Layer 8 of a small transformer language model trained on English Wikipedia (11 layers, counted from 0, width 64).
A neuron adds its activation times its output weights to the MLP's output. To switch it off is to set its activation to zero at one token and run the rest of the model.
A neuron's activation on a vector x is SiLU(gate . x) times (in . x), where the dot is the dot product.

Input weights of the MLP neurons that the questions are about. A number n stands for (n - 128) times 0.0041.
n32 gate: 139, 175, 137, 101, 139, 100, 129, 198, 48, 163, 91, 190, 152, 85, 97, 100, 113, 148, 174, 97, 122, 208, 166, 118, 104, 173, 243, 91, 180, 95, 59, 131, 119, 59, 111, 101, 183, 128, 121, 219, 175, 123, 70, 158, 57, 86, 117, 170, 100, 64, 121, 189, 102, 134, 115, 134, 106, 107, 182, 118, 143, 128, 210, 102
n64 gate: 163, 107, 140, 146, 125, 136, 131, 115, 132, 57, 93, 187, 99, 160, 184, 157, 207, 141, 97, 123, 152, 150, 183, 170, 167, 113, 107, 75, 148, 59, 119, 74, 130, 115, 152, 127, 222, 83, 148, 183, 101, 130, 63, 133, 140, 90, 107, 203, 153, 113, 94, 88, 120, 100, 79, 193, 77, 149, 99, 163, 133, 117, 105, 91
n85 gate: 65, 78, 113, 149, 140, 112, 168, 60, 117, 89, 89, 78, 72, 61, 113, 140, 173, 170, 112, 132, 226, 81, 198, 121, 125, 159, 157, 97, 89, 121, 104, 102, 168, 175, 200, 167, 152, 206, 108, 150, 130, 98, 110, 140, 66, 94, 87, 170, 139, 87, 79, 115, 174, 138, 162, 133, 110, 85, 136, 94, 174, 146, 180, 166
n101 gate: 190, 199, 171, 114, 142, 92, 91, 103, 137, 175, 155, 156, 189, 59, 95, 77, 121, 139, 147, 124, 151, 158, 132, 104, 116, 242, 249, 127, 173, 120, 101, 103, 111, 155, 136, 66, 115, 147, 96, 133, 114, 165, 147, 161, 142, 132, 130, 157, 116, 149, 67, 113, 186, 110, 136, 161, 58, 78, 130, 159, 108, 114, 198, 75
n128 gate: 186, 115, 135, 130, 123, 114, 76, 177, 45, 168, 97, 170, 143, 61, 103, 101, 143, 159, 186, 188, 172, 121, 136, 180, 170, 126, 177, 177, 157, 145, 132, 153, 84, 85, 129, 173, 129, 84, 109, 157, 100, 117, 101, 176, 83, 138, 118, 115, 126, 101, 155, 188, 79, 187, 206, 106, 160, 161, 120, 38, 209, 109, 147, 171
n158 gate: 149, 78, 138, 132, 117, 127, 96, 107, 224, 150, 116, 98, 75, 143, 111, 151, 125, 119, 154, 184, 162, 122, 125, 164, 198, 105, 155, 45, 117, 104, 171, 128, 129, 132, 65, 175, 196, 163, 110, 70, 172, 80, 121, 79, 98, 169, 132, 64, 121, 66, 179, 76, 117, 132, 98, 165, 123, 136, 103, 97, 103, 122, 174, 192
n179 gate: 56, 89, 163, 132, 151, 116, 140, 145, 133, 123, 115, 162, 140, 74, 201, 51, 173, 148, 92, 187, 87, 58, 129, 120, 152, 195, 173, 134, 159, 129, 179, 115, 107, 108, 117, 86, 129, 198, 151, 165, 108, 100, 118, 116, 91, 128, 145, 177, 132, 122, 132, 163, 176, 123, 97, 155, 89, 106, 32, 116, 56, 47, 130, 121
n32 in: 100, 67, 116, 129, 139, 163, 125, 178, 95, 157, 114, 155, 131, 75, 94, 164, 67, 224, 125, 113, 112, 136, 203, 122, 96, 72, 143, 184, 78, 82, 123, 163, 153, 134, 130, 161, 114, 164, 145, 137, 115, 117, 150, 106, 56, 90, 99, 107, 104, 160, 157, 165, 81, 129, 62, 94, 175, 66, 88, 53, 146, 59, 219, 82
n64 in: 118, 111, 144, 140, 87, 115, 85, 118, 108, 109, 159, 91, 162, 207, 77, 130, 123, 132, 117, 74, 192, 123, 58, 197, 171, 137, 157, 204, 134, 137, 191, 169, 164, 142, 80, 146, 105, 98, 129, 91, 123, 37, 149, 110, 120, 133, 67, 132, 65, 81, 166, 123, 104, 125, 204, 50, 170, 142, 157, 92, 120, 150, 188, 183
n85 in: 138, 100, 170, 131, 178, 95, 90, 121, 116, 171, 160, 110, 99, 69, 80, 126, 111, 129, 209, 144, 163, 131, 121, 173, 151, 56, 112, 65, 196, 170, 100, 69, 83, 109, 127, 129, 134, 120, 71, 119, 144, 125, 143, 97, 173, 155, 162, 155, 103, 72, 87, 149, 129, 64, 134, 164, 142, 192, 102, 199, 148, 113, 74, 124
n101 in: 159, 116, 127, 113, 180, 68, 135, 121, 103, 54, 137, 112, 139, 131, 146, 90, 160, 126, 79, 85, 173, 152, 195, 152, 43, 173, 139, 135, 136, 134, 96, 45, 104, 141, 179, 97, 64, 119, 117, 112, 154, 74, 107, 78, 126, 79, 147, 132, 169, 142, 128, 126, 165, 148, 161, 121, 82, 126, 188, 90, 219, 107, 123, 171
n128 in: 186, 87, 143, 85, 208, 117, 125, 162, 127, 233, 122, 145, 157, 102, 82, 117, 148, 150, 155, 89, 154, 186, 75, 99, 143, 128, 108, 90, 81, 129, 71, 152, 202, 140, 101, 62, 147, 145, 132, 63, 134, 138, 133, 110, 169, 140, 114, 94, 177, 176, 48, 92, 134, 59, 133, 153, 141, 128, 152, 119, 177, 91, 133, 129
n158 in: 106, 84, 177, 104, 57, 134, 84, 141, 170, 138, 74, 146, 101, 118, 122, 128, 165, 94, 82, 99, 142, 72, 126, 188, 185, 166, 121, 61, 194, 91, 140, 182, 143, 178, 178, 100, 81, 59, 119, 148, 103, 97, 166, 133, 181, 138, 133, 137, 94, 233, 114, 63, 151, 91, 171, 147, 157, 95, 152, 148, 140, 155, 132, 80
n179 in: 151, 107, 94, 196, 112, 197, 210, 144, 118, 73, 130, 111, 124, 99, 131, 152, 145, 222, 117, 173, 66, 95, 174, 139, 130, 158, 127, 112, 166, 110, 205, 131, 135, 171, 141, 181, 56, 140, 78, 154, 166, 141, 143, 62, 168, 13, 146, 107, 89, 97, 157, 126, 50, 109, 122, 155, 139, 102, 174, 133, 137, 106, 133, 178

Output weights of the MLP neurons that the questions are about. A number n stands for (n - 128) times 0.0058.
n32: 112, 103, 146, 101, 85, 82, 97, 170, 92, 114, 139, 139, 142, 143, 141, 112, 141, 156, 84, 120, 72, 137, 133, 129, 158, 159, 145, 171, 107, 137, 164, 101, 125, 109, 97, 141, 111, 134, 125, 149, 127, 135, 156, 148, 159, 119, 117, 110, 122, 138, 120, 109, 207, 111, 114, 136, 118, 138, 92, 117, 150, 71, 141, 60
n64: 143, 135, 126, 102, 158, 109, 150, 118, 111, 119, 142, 123, 130, 136, 119, 110, 138, 137, 149, 128, 99, 109, 133, 123, 127, 116, 130, 176, 95, 121, 125, 143, 150, 160, 144, 139, 123, 154, 84, 169, 105, 144, 119, 94, 105, 134, 133, 139, 102, 125, 116, 72, 160, 114, 140, 139, 117, 122, 179, 161, 147, 7, 71, 144
n85: 158, 103, 117, 99, 94, 166, 123, 103, 130, 147, 89, 93, 147, 126, 126, 122, 81, 155, 127, 124, 131, 124, 86, 97, 130, 162, 151, 143, 153, 138, 112, 128, 124, 175, 160, 94, 98, 150, 124, 122, 142, 92, 157, 115, 101, 91, 107, 139, 150, 165, 122, 132, 122, 75, 138, 135, 122, 165, 162, 116, 105, 158, 160, 156
n101: 103, 118, 111, 126, 223, 149, 113, 160, 140, 163, 128, 141, 131, 119, 154, 85, 132, 129, 115, 148, 167, 147, 127, 106, 166, 114, 130, 113, 131, 101, 146, 100, 128, 147, 121, 151, 169, 102, 160, 99, 101, 130, 124, 145, 117, 108, 145, 69, 101, 137, 151, 175, 155, 164, 114, 137, 130, 142, 108, 115, 87, 95, 104, 116
n128: 59, 126, 101, 129, 114, 108, 149, 176, 140, 133, 135, 181, 123, 189, 101, 156, 117, 178, 145, 96, 115, 132, 172, 162, 129, 136, 168, 125, 167, 153, 162, 124, 147, 132, 161, 172, 148, 94, 100, 129, 65, 128, 109, 150, 120, 141, 147, 145, 130, 130, 131, 123, 122, 129, 171, 131, 132, 107, 121, 167, 132, 110, 125, 141
n158: 133, 95, 127, 73, 137, 133, 159, 122, 120, 116, 92, 155, 189, 105, 91, 146, 97, 173, 168, 107, 111, 163, 156, 112, 53, 124, 126, 132, 130, 95, 114, 106, 120, 112, 160, 128, 123, 129, 165, 129, 163, 154, 140, 150, 123, 187, 123, 154, 106, 113, 111, 136, 114, 137, 106, 117, 128, 106, 171, 124, 125, 174, 103, 114
n179: 159, 178, 108, 119, 92, 106, 180, 115, 137, 143, 75, 156, 154, 197, 161, 174, 124, 130, 139, 135, 104, 131, 97, 139, 147, 133, 106, 112, 137, 139, 111, 94, 161, 162, 121, 146, 182, 119, 106, 96, 235, 116, 106, 110, 127, 161, 119, 128, 110, 160, 109, 163, 100, 142, 135, 110, 115, 111, 136, 138, 154, 120, 130, 117

Each question names a token from some text and the token that comes next. It shows the vector x that enters the MLP there. A number n stands for (n - 128) times 0.042.

Then comes g, the gradient of the next token's log-probability with respect to the MLP's output, scaled to length 1. A neuron's effect is roughly proportional to its activation times (output weights . g). A number n stands for (n - 128) times 0.004.

"ested", then " for"
x: 146, 124, 129, 104, 127, 150, 162, 147, 144, 95, 79, 160, 95, 185, 108, 121, 143, 106, 93, 142, 92, 123, 159, 105, 130, 141, 142, 110, 117, 109, 147, 113, 130, 141, 128, 136, 77, 117, 85, 142, 89, 148, 109, 159, 165, 113, 139, 108, 128, 124, 173, 156, 108, 153, 127, 148, 150, 74, 173, 75, 149, 139, 142, 140
g: 197, 168, 147, 107, 115, 171, 152, 97, 90, 116, 122, 180, 146, 148, 140, 120, 136, 130, 132, 122, 118, 167, 131, 69, 127, 136, 141, 148, 119, 85, 120, 153, 115, 74, 128, 82, 144, 116, 87, 110, 146, 133, 192, 96, 153, 129, 110, 119, 53, 119, 141, 58, 72, 94, 110, 98, 118, 123, 84, 93, 117, 115, 123, 64
Which neuron, switched off, lowers the next token's probability most? n128

"up", then " S"
x: 124, 160, 158, 122, 115, 133, 114, 104, 153, 103, 100, 130, 143, 160, 124, 116, 142, 109, 134, 144, 153, 144, 85, 125, 125, 131, 163, 112, 102, 125, 149, 121, 118, 99, 131, 148, 90, 156, 127, 110, 104, 147, 128, 125, 146, 90, 103, 91, 86, 111, 142, 157, 149, 125, 120, 134, 147, 126, 130, 110, 120, 191, 132, 137
g: 93, 136, 136, 164, 130, 93, 80, 184, 137, 157, 132, 108, 130, 142, 110, 131, 59, 166, 170, 146, 185, 140, 141, 153, 148, 102, 147, 90, 84, 110, 111, 133, 129, 90, 104, 105, 144, 101, 80, 101, 140, 80, 192, 183, 84, 147, 124, 144, 183, 107, 135, 124, 129, 93, 60, 84, 100, 159, 128, 146, 129, 150, 107, 151
Which neuron, switched off, lowers the next token's probability most? n64

"ase", then " R"
x: 126, 138, 90, 127, 163, 126, 111, 104, 147, 134, 110, 120, 101, 109, 144, 138, 105, 144, 129, 116, 129, 132, 102, 127, 100, 104, 146, 106, 163, 110, 103, 131, 140, 136, 131, 158, 90, 116, 83, 143, 165, 131, 164, 126, 147, 148, 139, 155, 97, 134, 100, 143, 119, 129, 121, 116, 106, 144, 116, 92, 140, 184, 147, 102
g: 124, 162, 161, 141, 132, 124, 108, 128, 131, 111, 87, 90, 152, 98, 95, 120, 76, 155, 149, 127, 208, 143, 132, 133, 110, 145, 59, 87, 140, 72, 108, 158, 90, 110, 152, 96, 137, 132, 75, 110, 140, 120, 77, 148, 113, 130, 138, 160, 166, 124, 186, 128, 132, 74, 137, 85, 130, 200, 91, 142, 127, 112, 142, 185
Which neuron, switched off, lowers the next token's probability most? n85

"ar", then "r"
x: 143, 142, 93, 107, 79, 156, 105, 113, 111, 150, 120, 151, 136, 145, 113, 80, 154, 76, 126, 141, 129, 92, 77, 136, 132, 143, 133, 114, 126, 121, 130, 124, 100, 121, 122, 125, 103, 98, 158, 125, 124, 133, 118, 122, 153, 126, 116, 104, 111, 93, 174, 110, 118, 146, 148, 122, 145, 120, 110, 81, 153, 180, 153, 160
g: 171, 102, 99, 110, 105, 113, 107, 68, 82, 140, 100, 108, 177, 105, 125, 144, 125, 146, 107, 94, 156, 102, 152, 112, 138, 140, 198, 88, 70, 144, 117, 89, 98, 57, 119, 49, 138, 91, 123, 96, 128, 73, 130, 104, 132, 165, 117, 106, 158, 148, 150, 133, 134, 172, 112, 157, 149, 71, 98, 135, 141, 117, 104, 110
Which two neurons, each switched off alone, lower its probability most, in order? n128, n158

"ies", then " were"
x: 118, 132, 129, 122, 154, 135, 105, 130, 130, 99, 137, 135, 113, 223, 122, 88, 149, 99, 126, 119, 146, 136, 113, 126, 144, 125, 163, 119, 110, 119, 126, 152, 149, 130, 118, 135, 108, 161, 109, 143, 145, 115, 135, 128, 112, 120, 120, 142, 121, 139, 127, 122, 126, 139, 116, 145, 124, 144, 91, 79, 76, 186, 126, 120
g: 152, 107, 128, 141, 145, 90, 101, 89, 107, 89, 212, 165, 126, 135, 139, 100, 158, 110, 146, 105, 90, 101, 184, 217, 142, 97, 167, 142, 108, 119, 127, 148, 152, 80, 111, 139, 144, 176, 136, 178, 86, 130, 112, 149, 113, 88, 116, 152, 147, 110, 90, 102, 135, 134, 144, 114, 118, 132, 154, 161, 120, 115, 50, 172
Which two neurons, each switched off alone, lower its probability most, in order? n179, n64

" d", then "u"
x: 134, 127, 148, 129, 156, 122, 130, 137, 107, 156, 118, 107, 115, 153, 90, 109, 134, 128, 171, 141, 99, 101, 116, 118, 126, 139, 118, 140, 119, 146, 80, 135, 170, 97, 131, 90, 123, 127, 94, 142, 119, 155, 185, 157, 102, 140, 153, 99, 90, 116, 112, 140, 106, 118, 138, 141, 143, 130, 163, 157, 132, 177, 115, 95
g: 137, 144, 61, 69, 125, 174, 93, 156, 134, 132, 72, 69, 121, 129, 153, 136, 152, 171, 163, 121, 149, 169, 118, 80, 75, 103, 131, 112, 102, 121, 147, 120, 106, 135, 171, 105, 161, 144, 105, 132, 135, 119, 112, 102, 160, 85, 173, 149, 83, 105, 173, 173, 111, 143, 184, 78, 154, 147, 135, 163, 89, 127, 102, 94
Which neuron, switched off, lowers the next token's probability most? n32

"it", then "led"
x: 150, 139, 109, 114, 123, 148, 164, 63, 146, 121, 126, 138, 113, 76, 96, 99, 128, 115, 133, 127, 116, 88, 151, 103, 110, 113, 138, 92, 112, 143, 201, 154, 120, 180, 156, 133, 112, 160, 101, 123, 112, 158, 132, 161, 162, 149, 124, 148, 98, 127, 126, 180, 158, 172, 118, 127, 140, 99, 87, 96, 139, 143, 128, 166
g: 109, 125, 145, 134, 134, 150, 128, 90, 111, 113, 80, 133, 87, 89, 142, 109, 147, 76, 96, 140, 108, 125, 152, 84, 110, 88, 163, 133, 143, 120, 103, 158, 158, 124, 152, 131, 112, 85, 91, 82, 109, 146, 161, 171, 223, 189, 127, 171, 189, 181, 144, 124, 125, 86, 142, 164, 175, 115, 113, 95, 107, 105, 126, 92
Which neuron, switched off, raises the next token's probability most? n179

" s", then "w"
x: 166, 145, 172, 152, 167, 142, 85, 122, 148, 165, 137, 156, 92, 139, 145, 106, 130, 67, 154, 115, 126, 135, 96, 97, 101, 132, 138, 109, 73, 134, 110, 163, 151, 140, 164, 110, 138, 136, 142, 104, 182, 143, 117, 140, 142, 101, 119, 118, 111, 114, 114, 90, 113, 137, 130, 114, 152, 123, 124, 161, 134, 138, 130, 57
g: 73, 157, 113, 137, 104, 151, 170, 131, 125, 73, 167, 83, 134, 126, 131, 151, 178, 99, 114, 159, 82, 140, 79, 82, 144, 124, 98, 105, 103, 119, 104, 133, 90, 97, 141, 68, 112, 87, 109, 136, 107, 123, 125, 109, 58, 116, 115, 163, 146, 176, 117, 118, 120, 172, 175, 121, 137, 184, 113, 181, 130, 129, 112, 59
Which two neurons, each switched off alone, lower its probability most, in order? n101, n128

" 17", then "20"
x: 122, 125, 132, 144, 157, 151, 95, 129, 122, 130, 168, 152, 194, 154, 123, 111, 136, 98, 97, 141, 101, 148, 102, 133, 141, 129, 118, 74, 159, 143, 145, 129, 103, 152, 122, 156, 129, 137, 143, 111, 119, 115, 121, 181, 184, 89, 142, 91, 139, 102, 135, 151, 136, 122, 146, 149, 94, 78, 149, 139, 95, 153, 168, 83
g: 132, 149, 148, 169, 153, 64, 115, 157, 209, 105, 165, 152, 134, 166, 130, 133, 168, 128, 137, 165, 152, 113, 156, 121, 68, 141, 136, 135, 97, 146, 121, 147, 98, 82, 183, 139, 53, 146, 128, 102, 130, 109, 134, 136, 124, 186, 143, 150, 132, 83, 161, 89, 196, 98, 76, 152, 133, 123, 104, 102, 128, 151, 132, 96
Which neuron, switched off, lowers the next token's probability most? n101

"\n", then "H"
x: 117, 150, 108, 134, 113, 128, 144, 154, 138, 103, 104, 74, 115, 140, 67, 121, 127, 129, 119, 150, 123, 71, 128, 126, 152, 86, 99, 137, 127, 141, 167, 165, 128, 157, 83, 106, 116, 118, 150, 140, 95, 95, 149, 100, 141, 161, 123, 118, 139, 95, 101, 100, 102, 123, 140, 121, 148, 93, 127, 105, 127, 165, 98, 107
g: 147, 111, 132, 98, 92, 103, 141, 180, 108, 103, 121, 103, 175, 142, 151, 149, 113, 129, 99, 99, 154, 144, 119, 147, 86, 154, 98, 149, 162, 163, 68, 59, 113, 60, 176, 109, 159, 106, 133, 82, 161, 106, 103, 142, 121, 209, 107, 171, 170, 105, 150, 105, 120, 131, 103, 153, 124, 184, 181, 123, 123, 122, 111, 117
Which neuron, switched off, lowers the next token's probability most? n158

",", then " in"
x: 115, 142, 145, 112, 128, 147, 107, 130, 135, 40, 128, 134, 130, 248, 138, 116, 115, 146, 124, 118, 143, 123, 133, 134, 161, 109, 122, 102, 150, 153, 143, 133, 164, 140, 99, 125, 140, 127, 111, 119, 137, 121, 98, 139, 86, 140, 138, 147, 129, 89, 118, 142, 153, 113, 99, 157, 132, 126, 129, 100, 113, 116, 119, 126
g: 140, 140, 104, 93, 171, 162, 120, 120, 119, 147, 171, 77, 54, 137, 159, 61, 166, 95, 125, 109, 55, 108, 124, 152, 91, 127, 156, 123, 132, 114, 100, 74, 127, 155, 117, 155, 128, 136, 109, 123, 117, 136, 70, 131, 129, 122, 113, 102, 130, 145, 177, 175, 86, 107, 154, 152, 158, 54, 163, 86, 120, 148, 159, 145
Which neuron, switched off, lowers the next token's probability most? n158

" m", then "uch"
x: 129, 123, 153, 104, 103, 136, 92, 97, 125, 170, 98, 126, 125, 180, 142, 113, 128, 118, 156, 145, 110, 74, 103, 161, 148, 108, 168, 148, 124, 153, 126, 118, 182, 131, 159, 135, 137, 130, 115, 104, 179, 146, 64, 112, 168, 139, 122, 142, 100, 135, 130, 131, 76, 142, 147, 110, 145, 97, 113, 113, 125, 125, 100, 82
g: 166, 113, 109, 145, 103, 98, 131, 156, 144, 76, 123, 120, 125, 114, 57, 91, 158, 122, 160, 60, 115, 140, 89, 178, 172, 139, 195, 144, 140, 157, 140, 134, 153, 99, 109, 127, 71, 105, 199, 203, 131, 114, 133, 140, 164, 162, 113, 148, 160, 105, 131, 108, 87, 110, 160, 111, 116, 119, 171, 163, 149, 136, 109, 119
Which neuron, switched off, lowers the next token's probability most? n158

" ro", then "le"
x: 124, 142, 126, 112, 87, 157, 96, 129, 118, 131, 135, 128, 118, 140, 122, 81, 157, 121, 163, 169, 165, 133, 107, 139, 119, 108, 76, 138, 128, 128, 140, 138, 65, 148, 167, 150, 129, 139, 122, 114, 96, 153, 119, 136, 115, 136, 161, 174, 115, 116, 160, 126, 126, 129, 123, 179, 174, 119, 115, 139, 121, 140, 103, 50
g: 145, 153, 78, 127, 190, 105, 169, 140, 165, 170, 122, 152, 86, 140, 128, 142, 147, 139, 212, 155, 109, 151, 137, 62, 120, 129, 107, 102, 185, 180, 165, 135, 98, 154, 168, 114, 133, 151, 161, 178, 86, 119, 185, 94, 180, 105, 123, 138, 98, 141, 107, 148, 119, 98, 119, 94, 105, 90, 93, 110, 134, 118, 134, 122
Which neuron, switched off, raises the next token's probability most? n128